Layer 9 of a small transformer language model trained on English Wikipedia (12 layers, counted from 0, width 96).
A neuron's activation on a vector x is GELU(weights . x + bias), where the dot is the dot product.

Input weights of the MLP neurons that the questions are about. A number n stands for n times 0.0069.
n74 (bias -0.187): -2 30 2 -40 -17 -17 55 18 -26 18 37 26 -67 8 17 -15 18 -4 35 -40 -38 -19 -8 -21 8 12 22 -11 5 11 -5 -10 -21 -12 -12 5 29 7 17 -4 15 0 31 -9 -35 30 -15 -7 24 2 14 1 -49 0 3 9 -15 32 -4 12 80 -1 -14 -30 -2 67 1 23 -13 49 10 20 -2 -27 -29 -6 -11 -36 -49 -27 27 -30 -18 57 21 33 32 -21 -2 31 -37 -6 13 -5 49 -13
n114 (bias -0.126): 43 49 -27 5 9 -12 -19 4 -32 30 -12 -34 -14 35 -41 31 -13 7 37 2 39 17 -47 -22 -21 -14 74 25 -47 -29 20 24 11 22 11 -25 -18 -34 19 -50 14 10 41 11 1 3 -4 61 28 -14 32 47 -2 31 7 -11 -4 13 38 -10 11 -10 -24 5 -6 -15 -38 -14 -21 -3 -72 2 8 34 5 -50 28 -1 33 17 6 -2 20 19 23 6 50 11 44 4 -16 -20 2 -55 2 41
n207 (bias -0.171): 30 44 30 -9 -15 3 13 -19 33 -53 18 2 -1 -10 35 -7 14 -44 11 -52 -3 10 -27 -34 34 27 -27 -1 -59 -39 26 14 27 -22 8 57 33 57 17 -23 -35 30 43 26 40 3 -50 21 -6 -28 31 -7 -4 -2 1 -32 3 5 46 -27 -21 10 -41 -55 -38 18 7 -23 31 22 8 5 -9 -49 1 -24 -3 -9 -19 26 2 -19 9 -22 -30 -21 -24 -38 7 43 -13 19 -56 -17 -34 -41
n210 (bias -0.158): -10 27 37 13 20 29 -12 -59 -28 -3 12 -12 86 -10 -15 9 7 6 43 29 2 -10 -29 -41 36 -32 -8 -36 4 -17 -10 3 5 21 42 -19 7 -42 8 8 -17 62 3 -32 10 -21 15 31 -3 16 17 -21 -40 -29 -2 13 16 4 36 18 12 40 20 -62 33 32 15 52 -19 -24 -12 -22 -23 -19 -38 11 -60 44 49 -7 2 14 30 21 63 -3 20 5 -53 0 26 10 -30 -25 -63 10
n223 (bias -0.175): 22 19 -24 31 53 7 -20 29 3 2 22 -17 11 28 -10 -16 20 -13 24 4 -46 -26 -82 13 50 -37 18 0 8 34 -13 33 11 5 30 -51 10 -79 18 41 7 15 34 -1 82 -13 -19 -27 -21 -22 9 27 3 29 -67 -48 41 -1 -3 26 -10 -44 2 -15 -29 26 -14 11 38 -39 -42 -39 -5 27 8 -31 -13 14 8 35 -11 43 7 -51 45 -23 -8 8 6 -19 58 -13 -4 -32 0 -29
n246 (bias -0.166): 63 18 -7 3 -70 -4 10 -24 16 -21 -23 1 9 -31 13 -7 22 30 -10 6 32 -11 -7 -31 -6 19 -51 -9 8 -20 70 22 19 -23 -14 -53 -7 21 -1 -14 51 10 -13 -16 9 28 -4 -8 -35 -18 -14 6 -2 6 -18 -7 -6 1 59 -2 -31 26 5 -14 -60 41 -28 -19 27 -1 1 24 10 -44 -49 -12 22 0 -22 -30 -1 53 33 2 50 11 2 -19 -8 53 12 -23 37 -5 36 -33
n308 (bias -0.153): 17 -36 5 -9 36 -7 -37 -53 -61 -27 8 -9 22 18 -56 -14 5 36 -18 -44 -25 -2 29 7 -5 -16 -9 13 28 -28 -38 29 6 -44 -27 20 1 -46 19 -2 -21 -16 6 -39 -8 25 1 10 -57 -18 -11 -11 43 72 5 -8 40 53 -24 25 12 -16 -41 -38 -14 -40 -2 1 66 16 -26 8 -33 16 24 -1 8 3 36 5 -22 -8 -37 34 8 35 26 34 6 1 -28 -25 25 -41 14 -5
n333 (bias -0.078): 60 -4 -3 -2 11 -12 14 -10 31 6 -3 -30 -22 -43 6 1 -12 -27 40 -10 7 45 -37 -5 -13 5 30 40 -17 23 -83 27 5 47 -18 -39 -37 -2 3 54 -21 -9 16 12 53 39 -9 18 -19 28 10 -23 -15 18 -12 -18 51 22 21 0 17 -72 46 33 -58 15 -1 32 16 -12 47 -12 17 18 -11 5 24 0 -32 3 -22 -19 -20 21 -10 -28 52 6 18 -36 23 2 -32 -24 -40 32
n345 (bias -0.147): 11 49 12 40 14 44 30 -28 -13 -8 33 5 2 -54 -32 34 57 12 18 34 -1 10 5 -4 -43 -33 -2 -39 2 -53 34 32 3 -34 11 -8 9 -60 -46 21 -30 -23 -18 -23 -13 3 -10 -14 27 29 9 3 7 -2 -17 29 65 -3 -25 8 -1 -44 -19 -39 12 9 -13 -5 12 -95 16 3 -2 -23 8 32 -9 48 5 39 -15 -12 26 -22 -13 -1 52 9 13 16 -4 27 29 -22 -36 2

Each question shows a token from some text and the vector x that enters the MLP there. A number n stands for n times 0.05.

"ire": 16 4 44 -2 18 -15 53 -10 0 2 -11 -10 -36 5 19 -4 -20 -3 11 15 5 29 11 -2 -6 20 29 -18 19 -40 -11 5 -4 7 -21 -13 -4 3 -19 -5 12 8 -21 0 -17 14 -10 6 17 4 -16 6 8 5 4 33 2 2 28 -2 -12 -2 -29 -2 -9 -10 2 10 -5 18 -13 -18 -4 37 -4 -17 -18 -1 19 -61 20 -38 -30 -22 -21 -2 5 1 8 -7 26 -21 -1 31 -7 29
The two highest activations, in order: n333, n114

"ress": 4 1 13 18 15 -10 54 -5 -2 -8 -24 -2 -13 9 16 1 -4 17 -23 3 4 1 15 -22 -3 2 35 -7 18 -34 -13 39 -15 25 13 -9 -8 -3 19 -1 18 -13 -7 -1 -12 -17 -7 17 -2 -2 -1 8 11 -9 18 22 6 2 16 -20 -12 9 -14 0 4 -23 5 15 2 3 4 6 2 -14 27 -11 -25 -17 15 -81 7 -24 -1 1 1 -15 1 -31 9 -13 27 -8 7 -9 -8 -9
The two highest activations, in order: n114, n210

"ass": -7 -17 17 69 -21 -5 10 -20 -34 24 -25 -10 -1 8 30 -6 -24 -10 -33 -18 8 -15 45 -12 15 -11 8 -10 0 -22 -17 -25 10 27 -21 -9 -13 -1 27 -11 24 6 -11 6 -19 -24 15 8 -1 0 -6 20 -2 -28 40 -3 1 -11 10 15 -25 14 -15 10 14 -16 -9 28 -9 -1 -15 -9 -23 48 28 -21 -48 -7 5 -40 -4 9 4 -31 9 4 -1 3 34 28 6 -20 42 23 15 19
Which neuron fires most, and how strongly? n114, at about 0.64

" is": 4 -34 3 19 27 -16 54 -2 23 -11 -23 5 -4 -1 20 14 16 3 -10 -8 5 -9 0 4 -23 13 58 1 23 -20 -18 -3 -11 12 -16 -17 -17 9 -22 11 21 -7 18 2 -32 -10 4 21 -20 -20 15 15 15 -10 13 18 17 -14 18 -5 -10 -13 -26 -8 11 -5 16 -8 -32 -23 17 -2 -31 -3 -1 45 -14 -7 27 -35 -9 -7 11 -33 -18 -14 -11 -20 -6 -9 28 5 32 11 -11 -1
Which of these neurons fires most? n345

"1": -2 -17 -4 38 25 25 46 14 33 22 -4 7 9 -7 -22 -16 23 19 -19 -1 3 8 20 -1 -6 17 41 -15 13 -21 -26 -10 -11 34 4 -24 -13 1 4 11 43 5 -7 6 -41 -12 20 -4 17 0 -14 9 23 -17 16 -3 -10 17 -31 -11 20 17 -48 5 3 4 -16 22 -17 16 5 -24 3 -5 -1 -10 -21 -51 20 -26 -8 -34 7 1 -11 -15 -14 -35 -13 14 14 10 -17 -17 2 -1
Which of these neurons fires most? n74

" qu": 7 -16 -20 24 6 8 35 3 32 18 -13 -11 5 10 17 -30 15 -13 -9 -11 25 -3 -6 -6 -2 -38 34 -1 24 -28 -13 25 -11 16 -10 -26 -7 -7 -5 14 0 -1 25 20 17 -29 -8 -3 25 -25 0 16 25 -3 25 -17 -8 -7 -18 5 -12 14 -27 9 -2 -46 -1 15 16 3 -24 29 15 42 2 -24 16 -26 29 -58 -23 -22 -4 11 -16 -19 3 0 31 -21 36 6 21 -11 -28 -23
The two highest activations, in order: n114, n223

"an": -3 19 43 18 -22 -20 12 1 30 8 20 23 -35 21 -13 -9 -12 -29 10 -1 -9 0 54 -2 -20 3 6 -15 -11 -41 -23 -20 -22 10 27 -11 35 -11 -21 -17 10 12 -8 14 18 -4 -2 22 16 -33 -22 9 32 -1 6 1 40 3 -16 -10 -18 14 -21 -27 24 4 -5 8 3 25 21 -37 -16 2 40 4 -9 -2 15 -9 -10 -3 14 -40 -16 -15 16 -12 23 -19 39 -20 0 2 1 -33
Which neuron fires most, and how strongly? n207, at about 2.2

"et": -23 13 21 41 19 -13 38 -16 7 8 1 -8 3 -2 29 -1 -10 15 0 -6 18 0 22 11 9 32 4 -19 -17 -37 -20 -11 14 1 -12 0 -1 12 -30 -4 12 -15 -19 -10 3 11 -31 -8 -4 -18 -8 18 9 -3 18 27 6 10 -7 -6 -34 56 3 7 -5 -42 -1 19 -6 19 4 4 -19 5 14 -36 -21 -13 6 -67 -9 -8 31 -18 -29 -31 -16 12 28 4 22 25 6 -6 4 -2
Which neuron fires most, and how strongly? n207, at about 0.98

"ote": 14 12 31 -9 -15 -21 56 -13 11 12 -16 -23 -41 20 17 11 20 -8 9 -3 16 6 25 -5 -9 7 29 -9 -1 -38 -15 7 -5 -3 8 -12 3 22 1 9 19 27 -29 6 -18 -7 8 4 21 -1 6 12 22 -4 25 9 4 -1 -6 2 -27 15 -26 -2 -11 1 -24 15 -14 4 10 -17 -25 10 -7 10 -24 -38 3 -66 1 -17 9 -7 0 2 7 -20 12 2 23 -12 17 -2 -12 5
The three highest activations, in order: n74, n246, n114